Layer 11 of a small transformer language model trained on English Wikipedia (15 layers, counted from 0, width 64).
Take only the direct path to the model's output, skipping the later layers: a vector added to the residual stream pushes a token's score in proportion to its dot product with that token's output vector.

Output vectors of the tokens that the questions are about. A number n stands for (n - 128) times 0.014.
"enberg": 226, 182, 85, 125, 110, 146, 119, 71, 191, 116, 112, 149, 60, 185, 179, 147, 71, 153, 115, 117, 161, 95, 67, 94, 96, 67, 86, 182, 92, 169, 141, 5, 126, 102, 228, 155, 122, 89, 172, 141, 74, 177, 201, 158, 69, 96, 199, 157, 75, 86, 167, 178, 44, 167, 96, 70, 118, 103, 100, 38, 152, 107, 125, 188
"phone": 131, 175, 92, 115, 71, 59, 151, 121, 150, 180, 98, 111, 10, 179, 208, 71, 49, 183, 109, 81, 137, 138, 181, 104, 38, 86, 117, 165, 106, 160, 63, 169, 136, 177, 148, 138, 110, 112, 88, 181, 62, 190, 119, 91, 125, 78, 157, 195, 87, 89, 139, 119, 161, 90, 103, 70, 177, 139, 183, 120, 144, 78, 114, 133
"ː": 144, 180, 87, 104, 70, 121, 144, 93, 122, 104, 131, 120, 96, 204, 244, 101, 51, 83, 156, 114, 119, 39, 90, 65, 132, 152, 162, 137, 71, 131, 81, 159, 96, 131, 161, 156, 49, 103, 228, 126, 85, 146, 154, 163, 159, 141, 163, 99, 81, 25, 66, 54, 209, 86, 144, 66, 136, 94, 84, 43, 121, 173, 112, 125
" *": 187, 80, 113, 192, 157, 171, 148, 108, 138, 183, 130, 124, 99, 168, 145, 87, 78, 139, 150, 160, 174, 81, 128, 83, 155, 183, 156, 133, 90, 123, 167, 148, 114, 124, 121, 168, 89, 123, 101, 108, 143, 171, 181, 149, 142, 94, 161, 114, 135, 64, 75, 113, 193, 143, 145, 80, 120, 108, 130, 87, 175, 171, 130, 141
" Game": 145, 170, 116, 188, 132, 143, 199, 116, 136, 159, 133, 162, 98, 138, 178, 63, 60, 176, 131, 142, 187, 154, 120, 145, 69, 100, 107, 96, 153, 92, 73, 106, 87, 116, 76, 167, 104, 83, 131, 102, 129, 178, 130, 107, 116, 129, 151, 98, 133, 65, 124, 118, 175, 103, 166, 102, 154, 108, 129, 132, 164, 102, 128, 147
"Filmography": 182, 170, 96, 127, 163, 99, 247, 111, 177, 194, 147, 178, 104, 221, 241, 7, 117, 129, 147, 143, 162, 71, 84, 75, 148, 47, 33, 119, 142, 118, 54, 44, 174, 143, 176, 152, 114, 149, 165, 106, 126, 159, 53, 132, 108, 124, 137, 174, 98, 54, 113, 81, 124, 70, 87, 119, 196, 136, 156, 143, 186, 129, 100, 147
" stadium": 144, 239, 104, 116, 82, 136, 180, 49, 229, 174, 82, 149, 103, 141, 140, 25, 108, 141, 206, 86, 175, 181, 137, 136, 116, 122, 104, 130, 134, 70, 148, 153, 159, 114, 168, 154, 87, 114, 149, 52, 73, 185, 109, 103, 162, 185, 155, 145, 85, 95, 99, 66, 202, 103, 60, 148, 100, 152, 98, 83, 206, 182, 121, 207
" AUS": 140, 126, 143, 147, 105, 134, 149, 77, 181, 191, 158, 160, 73, 160, 123, 78, 63, 139, 97, 170, 191, 92, 106, 117, 98, 127, 91, 151, 74, 139, 156, 143, 106, 126, 114, 168, 79, 150, 142, 158, 92, 156, 153, 150, 94, 103, 119, 125, 129, 108, 106, 167, 145, 160, 127, 74, 141, 94, 116, 124, 148, 153, 119, 162
"ț": 124, 156, 102, 81, 119, 96, 175, 79, 108, 127, 111, 130, 98, 193, 108, 146, 104, 149, 150, 132, 174, 66, 86, 33, 67, 52, 82, 153, 110, 177, 107, 113, 101, 173, 173, 191, 89, 114, 176, 31, 92, 189, 181, 105, 83, 121, 147, 151, 89, 122, 77, 12, 143, 105, 112, 86, 110, 46, 89, 65, 114, 211, 122, 123
"Japanese": 159, 108, 74, 131, 83, 74, 196, 59, 140, 185, 138, 154, 125, 169, 154, 99, 113, 144, 170, 116, 153, 49, 61, 64, 181, 107, 131, 126, 18, 133, 101, 90, 142, 148, 102, 154, 131, 163, 170, 83, 99, 178, 159, 125, 131, 199, 167, 158, 140, 138, 155, 162, 247, 15, 155, 85, 165, 86, 107, 187, 206, 103, 85, 161
"aki": 163, 174, 125, 126, 125, 106, 137, 80, 171, 108, 159, 122, 80, 196, 96, 16, 93, 157, 149, 131, 200, 106, 76, 111, 139, 63, 116, 108, 70, 121, 150, 72, 110, 135, 140, 153, 116, 75, 172, 66, 78, 131, 121, 185, 76, 154, 177, 168, 72, 139, 160, 175, 203, 91, 86, 42, 75, 78, 126, 158, 158, 106, 125, 123
" Uncredited": 204, 157, 134, 142, 139, 90, 185, 135, 150, 193, 115, 177, 72, 182, 207, 138, 92, 172, 111, 131, 167, 98, 106, 80, 132, 131, 51, 164, 66, 151, 82, 69, 108, 81, 187, 184, 106, 124, 212, 144, 28, 97, 130, 114, 150, 112, 186, 168, 117, 128, 125, 28, 182, 71, 74, 83, 179, 64, 100, 147, 194, 121, 116, 112

Output weights of attention head 1. The head adds the sum of these rows, row i times number i of z. A number n stands for (n - 128) times 0.0058.
o0: 160, 62, 164, 164, 91, 142, 123, 112, 92, 94, 143, 159, 168, 111, 133, 104, 141, 153, 110, 82, 151, 124, 62, 137, 88, 135, 148, 161, 133, 151, 76, 49, 142, 173, 80, 118, 147, 78, 92, 146, 129, 105, 122, 112, 120, 162, 143, 167, 166, 91, 128, 126, 148, 158, 142, 112, 152, 167, 102, 132, 154, 118, 148, 102
o1: 156, 192, 133, 128, 135, 106, 104, 151, 145, 154, 116, 142, 138, 193, 138, 109, 164, 128, 143, 149, 99, 151, 128, 116, 161, 88, 132, 183, 134, 144, 115, 184, 138, 90, 141, 114, 116, 175, 112, 179, 144, 94, 126, 141, 143, 144, 130, 149, 131, 83, 172, 130, 150, 158, 94, 127, 114, 148, 93, 104, 136, 143, 52, 151
o2: 93, 116, 132, 122, 152, 151, 123, 138, 101, 108, 128, 115, 96, 101, 82, 175, 127, 105, 67, 106, 86, 110, 110, 79, 28, 114, 139, 153, 117, 122, 141, 153, 92, 142, 143, 152, 151, 167, 160, 166, 125, 156, 180, 125, 79, 114, 159, 130, 175, 119, 187, 150, 76, 152, 150, 33, 201, 137, 130, 161, 93, 198, 126, 91
o3: 95, 83, 106, 117, 152, 150, 70, 64, 96, 218, 90, 110, 98, 65, 107, 156, 93, 114, 130, 118, 179, 101, 119, 155, 116, 134, 137, 102, 98, 151, 175, 96, 109, 139, 127, 124, 99, 112, 104, 81, 180, 171, 134, 145, 186, 75, 153, 136, 181, 110, 132, 225, 89, 152, 156, 127, 118, 101, 178, 115, 108, 145, 95, 129
o4: 162, 152, 129, 150, 92, 155, 150, 106, 177, 101, 127, 151, 151, 143, 119, 163, 156, 133, 94, 119, 142, 162, 181, 136, 171, 115, 186, 141, 160, 95, 109, 159, 146, 133, 165, 136, 135, 176, 144, 154, 139, 118, 131, 132, 127, 181, 149, 125, 153, 115, 138, 167, 127, 144, 134, 129, 127, 143, 138, 113, 121, 181, 207, 155
o5: 97, 76, 164, 131, 133, 198, 178, 108, 146, 122, 153, 209, 129, 147, 108, 176, 159, 125, 130, 131, 162, 113, 129, 90, 94, 116, 154, 163, 126, 108, 163, 130, 88, 144, 119, 133, 107, 171, 117, 121, 82, 139, 48, 78, 48, 134, 110, 163, 136, 153, 97, 137, 177, 115, 148, 119, 124, 152, 107, 143, 83, 114, 112, 127
o6: 166, 100, 73, 114, 157, 150, 193, 182, 126, 86, 206, 144, 183, 91, 151, 154, 139, 141, 127, 167, 108, 150, 120, 123, 154, 149, 141, 148, 143, 110, 91, 44, 137, 120, 211, 203, 189, 161, 72, 138, 110, 90, 153, 53, 116, 94, 137, 199, 135, 120, 141, 84, 77, 43, 109, 162, 181, 96, 174, 142, 128, 123, 152, 87
o7: 128, 143, 137, 89, 137, 136, 135, 95, 133, 92, 97, 156, 165, 139, 82, 109, 81, 132, 116, 120, 143, 119, 163, 112, 177, 87, 111, 144, 165, 146, 143, 149, 93, 179, 172, 143, 169, 143, 156, 101, 181, 160, 110, 114, 107, 59, 163, 181, 94, 144, 162, 112, 113, 138, 91, 133, 129, 119, 84, 134, 149, 180, 183, 132
o8: 151, 149, 49, 77, 111, 137, 157, 130, 144, 129, 93, 164, 108, 126, 119, 120, 87, 127, 61, 155, 153, 169, 56, 170, 100, 151, 89, 198, 175, 123, 147, 104, 159, 109, 164, 127, 140, 177, 113, 162, 157, 88, 147, 62, 128, 134, 125, 158, 122, 152, 109, 89, 69, 133, 72, 174, 87, 142, 141, 95, 204, 136, 129, 104
o9: 135, 111, 140, 117, 113, 152, 152, 173, 130, 115, 129, 101, 135, 79, 155, 89, 46, 66, 115, 113, 168, 187, 153, 132, 119, 89, 140, 106, 138, 185, 139, 122, 100, 172, 101, 106, 129, 99, 107, 84, 166, 125, 94, 103, 137, 153, 188, 106, 123, 79, 78, 144, 91, 95, 62, 73, 146, 77, 137, 131, 111, 177, 109, 111
o10: 86, 91, 59, 64, 66, 91, 94, 169, 107, 82, 108, 114, 110, 135, 85, 165, 144, 145, 148, 127, 80, 33, 96, 118, 149, 102, 89, 131, 96, 81, 103, 81, 116, 135, 145, 79, 123, 138, 165, 69, 102, 92, 127, 130, 147, 178, 160, 129, 85, 128, 166, 112, 93, 123, 119, 155, 129, 152, 148, 134, 151, 109, 186, 109
o11: 146, 148, 163, 121, 110, 96, 142, 156, 111, 127, 120, 223, 130, 121, 110, 202, 173, 90, 156, 128, 140, 85, 84, 111, 160, 86, 116, 155, 147, 88, 124, 114, 123, 123, 217, 119, 145, 190, 150, 118, 103, 96, 172, 149, 104, 97, 82, 128, 175, 91, 99, 116, 67, 124, 154, 146, 122, 195, 163, 96, 118, 155, 143, 161
o12: 102, 80, 59, 120, 131, 128, 111, 194, 148, 66, 82, 76, 113, 119, 167, 177, 77, 172, 158, 121, 132, 120, 153, 174, 116, 128, 136, 120, 175, 106, 113, 135, 136, 117, 153, 142, 76, 107, 172, 101, 176, 89, 102, 67, 173, 134, 142, 173, 184, 136, 85, 62, 131, 122, 111, 88, 121, 81, 106, 86, 98, 141, 144, 72
o13: 122, 120, 107, 153, 77, 142, 149, 118, 134, 131, 117, 131, 80, 160, 117, 144, 185, 161, 157, 141, 114, 201, 131, 163, 118, 111, 225, 174, 128, 95, 191, 138, 28, 134, 64, 109, 155, 118, 52, 133, 99, 134, 143, 148, 142, 96, 149, 103, 163, 84, 112, 181, 149, 176, 122, 134, 95, 161, 123, 152, 109, 111, 192, 192
o14: 155, 134, 57, 87, 84, 74, 103, 58, 123, 114, 88, 136, 95, 149, 156, 90, 110, 185, 41, 145, 96, 125, 167, 147, 122, 134, 126, 156, 149, 120, 156, 155, 112, 149, 102, 146, 147, 115, 126, 182, 177, 114, 91, 171, 117, 161, 117, 63, 156, 119, 147, 148, 49, 149, 54, 169, 95, 124, 153, 104, 181, 166, 99, 177
o15: 101, 158, 83, 166, 114, 129, 153, 113, 193, 144, 153, 111, 134, 136, 180, 131, 142, 94, 121, 134, 49, 121, 144, 108, 124, 120, 112, 200, 150, 120, 122, 112, 193, 197, 131, 140, 75, 102, 164, 185, 99, 150, 129, 154, 127, 104, 117, 136, 144, 92, 126, 174, 104, 147, 140, 83, 141, 153, 127, 129, 152, 126, 148, 118
o16: 170, 139, 104, 147, 120, 137, 104, 121, 157, 103, 182, 183, 60, 181, 164, 133, 74, 79, 69, 165, 63, 142, 152, 194, 146, 139, 108, 136, 126, 185, 95, 119, 96, 98, 150, 127, 152, 112, 108, 166, 111, 58, 75, 156, 97, 100, 143, 123, 91, 64, 160, 163, 150, 152, 134, 97, 184, 145, 150, 128, 157, 30, 116, 127
o17: 114, 68, 122, 106, 161, 96, 96, 134, 140, 153, 116, 128, 110, 111, 109, 77, 132, 134, 138, 149, 187, 119, 120, 102, 124, 108, 102, 77, 145, 170, 109, 84, 149, 73, 94, 124, 145, 172, 185, 77, 150, 87, 62, 131, 95, 125, 125, 168, 68, 185, 128, 148, 159, 111, 103, 189, 96, 126, 201, 147, 95, 83, 147, 154
o18: 120, 139, 82, 63, 114, 92, 83, 160, 136, 121, 169, 170, 97, 50, 155, 158, 119, 173, 139, 119, 112, 122, 142, 111, 97, 163, 109, 148, 166, 109, 87, 138, 67, 43, 122, 119, 109, 134, 115, 151, 99, 88, 102, 60, 145, 109, 205, 147, 96, 126, 140, 168, 146, 91, 90, 207, 134, 139, 120, 151, 163, 137, 159, 160
o19: 91, 130, 146, 76, 147, 100, 96, 73, 126, 109, 48, 131, 200, 161, 85, 130, 159, 119, 137, 128, 95, 171, 162, 76, 120, 118, 134, 64, 128, 161, 166, 77, 185, 154, 66, 128, 104, 97, 165, 69, 110, 124, 102, 122, 140, 125, 165, 124, 137, 168, 178, 89, 134, 96, 128, 213, 149, 105, 119, 125, 152, 136, 95, 116
o20: 105, 148, 165, 149, 155, 151, 167, 82, 157, 90, 165, 130, 164, 129, 111, 162, 125, 107, 114, 134, 122, 138, 87, 109, 167, 103, 102, 134, 108, 82, 141, 179, 182, 190, 202, 112, 194, 99, 146, 98, 120, 179, 130, 158, 110, 113, 136, 122, 144, 130, 91, 144, 130, 104, 133, 100, 99, 112, 105, 103, 53, 189, 139, 115
o21: 125, 158, 33, 147, 71, 144, 135, 103, 133, 134, 114, 94, 97, 120, 96, 178, 164, 106, 137, 110, 111, 127, 179, 134, 105, 134, 183, 210, 168, 170, 88, 161, 119, 74, 210, 142, 126, 96, 95, 100, 30, 106, 195, 136, 100, 165, 151, 95, 157, 98, 97, 164, 104, 150, 226, 197, 143, 148, 85, 87, 130, 165, 93, 145
o22: 154, 147, 124, 197, 137, 186, 123, 106, 145, 159, 41, 138, 123, 42, 141, 119, 141, 155, 119, 101, 96, 132, 226, 105, 214, 116, 132, 134, 114, 92, 124, 109, 168, 113, 109, 128, 154, 52, 173, 100, 123, 143, 128, 98, 97, 122, 114, 153, 131, 142, 117, 95, 120, 172, 184, 113, 162, 80, 199, 174, 141, 109, 132, 125
o23: 122, 93, 145, 90, 116, 123, 148, 115, 132, 135, 124, 141, 146, 159, 107, 168, 144, 136, 172, 145, 172, 123, 130, 107, 127, 113, 69, 131, 138, 136, 93, 112, 112, 175, 175, 141, 132, 97, 50, 167, 106, 100, 149, 138, 125, 147, 139, 142, 170, 156, 128, 128, 152, 178, 65, 102, 97, 126, 67, 144, 93, 119, 120, 123
o24: 127, 125, 143, 75, 82, 111, 146, 137, 136, 101, 156, 112, 111, 144, 113, 133, 97, 91, 7, 146, 94, 96, 128, 56, 176, 123, 142, 208, 170, 158, 147, 80, 157, 148, 216, 143, 187, 134, 117, 79, 164, 53, 149, 140, 109, 102, 187, 76, 129, 107, 126, 144, 116, 82, 214, 107, 122, 124, 146, 140, 167, 107, 91, 111
o25: 177, 107, 152, 146, 86, 71, 71, 138, 77, 124, 131, 94, 147, 142, 153, 186, 135, 131, 135, 92, 110, 152, 151, 55, 75, 110, 141, 156, 117, 143, 114, 106, 126, 57, 164, 157, 134, 96, 163, 144, 103, 93, 162, 157, 160, 81, 159, 128, 115, 186, 105, 123, 75, 146, 123, 69, 120, 141, 102, 94, 122, 50, 175, 152
o26: 114, 111, 178, 104, 67, 137, 47, 117, 151, 98, 178, 14, 117, 160, 115, 208, 137, 139, 173, 86, 55, 41, 92, 75, 117, 117, 123, 161, 79, 167, 136, 105, 114, 180, 95, 95, 144, 176, 115, 186, 58, 162, 139, 146, 137, 135, 172, 101, 187, 122, 122, 80, 135, 132, 92, 103, 112, 118, 128, 164, 185, 182, 139, 145
o27: 139, 107, 135, 107, 154, 175, 56, 128, 176, 151, 68, 179, 151, 61, 207, 141, 195, 122, 159, 144, 157, 80, 143, 119, 78, 130, 92, 89, 171, 102, 168, 116, 113, 78, 114, 123, 149, 129, 141, 87, 190, 121, 147, 127, 141, 94, 112, 159, 104, 138, 124, 41, 72, 210, 108, 134, 74, 143, 107, 107, 105, 176, 162, 137
o28: 84, 180, 171, 67, 112, 94, 211, 96, 213, 120, 134, 95, 104, 163, 74, 117, 152, 187, 135, 113, 122, 124, 121, 127, 212, 72, 177, 93, 127, 181, 50, 144, 115, 197, 102, 118, 172, 96, 161, 155, 71, 133, 38, 165, 140, 177, 141, 84, 143, 151, 165, 136, 184, 97, 169, 116, 92, 110, 95, 175, 170, 92, 147, 135
o29: 139, 100, 120, 137, 123, 125, 161, 167, 65, 132, 134, 122, 144, 125, 174, 163, 115, 140, 63, 92, 127, 91, 80, 131, 96, 159, 110, 129, 152, 169, 138, 84, 77, 184, 141, 142, 123, 140, 148, 176, 145, 169, 120, 66, 135, 76, 84, 116, 171, 130, 137, 66, 157, 130, 111, 154, 198, 186, 144, 132, 121, 152, 131, 111
o30: 130, 87, 150, 125, 66, 106, 160, 118, 145, 122, 135, 64, 107, 128, 128, 108, 144, 104, 93, 111, 114, 149, 95, 164, 141, 162, 75, 105, 112, 104, 233, 91, 134, 102, 121, 95, 118, 126, 95, 166, 143, 158, 88, 163, 150, 121, 101, 127, 130, 131, 156, 90, 127, 88, 129, 105, 186, 143, 143, 154, 185, 128, 44, 188
o31: 82, 125, 155, 151, 106, 136, 113, 109, 178, 163, 191, 154, 95, 129, 136, 113, 59, 138, 116, 109, 165, 211, 97, 190, 134, 124, 164, 136, 99, 115, 115, 188, 107, 153, 102, 226, 123, 116, 122, 137, 216, 113, 137, 85, 91, 159, 169, 107, 123, 111, 89, 136, 157, 115, 31, 157, 121, 215, 141, 137, 218, 138, 157, 147

Each question shows a token from some text and the vector z that the head gathered there. A number n stands for (n - 128) times 0.032.

" artist": 102, 112, 133, 116, 134, 127, 148, 161, 154, 161, 104, 138, 115, 127, 133, 107, 149, 139, 149, 99, 137, 97, 135, 131, 142, 136, 119, 125, 127, 168, 150, 146
Which three tokens does it push up most, strongest first? "Filmography", " Uncredited", "phone"

" The": 141, 142, 98, 120, 135, 101, 111, 128, 140, 116, 106, 128, 120, 133, 142, 123, 130, 154, 128, 132, 105, 117, 136, 114, 127, 141, 77, 148, 136, 113, 106, 161
Pushed up most: " stadium"

" Ra": 132, 124, 123, 133, 131, 116, 128, 139, 130, 142, 104, 146, 128, 119, 124, 140, 130, 131, 129, 121, 125, 114, 117, 129, 130, 142, 107, 134, 134, 131, 126, 151
Which two tokens does it push up most, strongest first? "Filmography", " Game"

" not": 117, 106, 129, 110, 129, 144, 147, 117, 137, 149, 111, 132, 131, 111, 111, 132, 147, 126, 142, 92, 140, 107, 144, 108, 145, 148, 124, 108, 137, 142, 132, 111
Which three tokens does it push up most, strongest first? " Uncredited", "Filmography", "phone"

"-": 132, 122, 143, 102, 133, 152, 150, 104, 137, 147, 89, 133, 133, 125, 124, 138, 159, 117, 142, 95, 121, 121, 132, 109, 140, 140, 122, 98, 150, 139, 128, 128
Which two tokens does it push up most, strongest first? "phone", " Uncredited"

" historian": 127, 108, 130, 113, 131, 143, 134, 131, 144, 150, 115, 136, 126, 111, 110, 121, 139, 122, 144, 100, 146, 109, 132, 110, 159, 153, 125, 120, 131, 150, 134, 115
Pushed up most: " Uncredited"

"9": 116, 95, 122, 192, 113, 118, 149, 105, 127, 160, 116, 91, 180, 129, 112, 140, 80, 93, 87, 183, 160, 116, 116, 141, 138, 126, 127, 99, 112, 169, 83, 125
Which three tokens does it push up most, strongest first? "ț", " *", "ː"

" Jordan": 134, 117, 158, 146, 147, 168, 81, 128, 124, 143, 77, 142, 114, 143, 125, 148, 154, 130, 88, 103, 133, 96, 106, 115, 158, 117, 109, 140, 135, 138, 130, 188
Pushed up most: " AUS"

",": 118, 116, 124, 129, 133, 115, 125, 135, 122, 145, 113, 158, 137, 115, 118, 150, 119, 125, 119, 119, 138, 118, 109, 143, 119, 157, 117, 129, 136, 130, 128, 150
Which two tokens does it push up most, strongest first? "ț", "ː"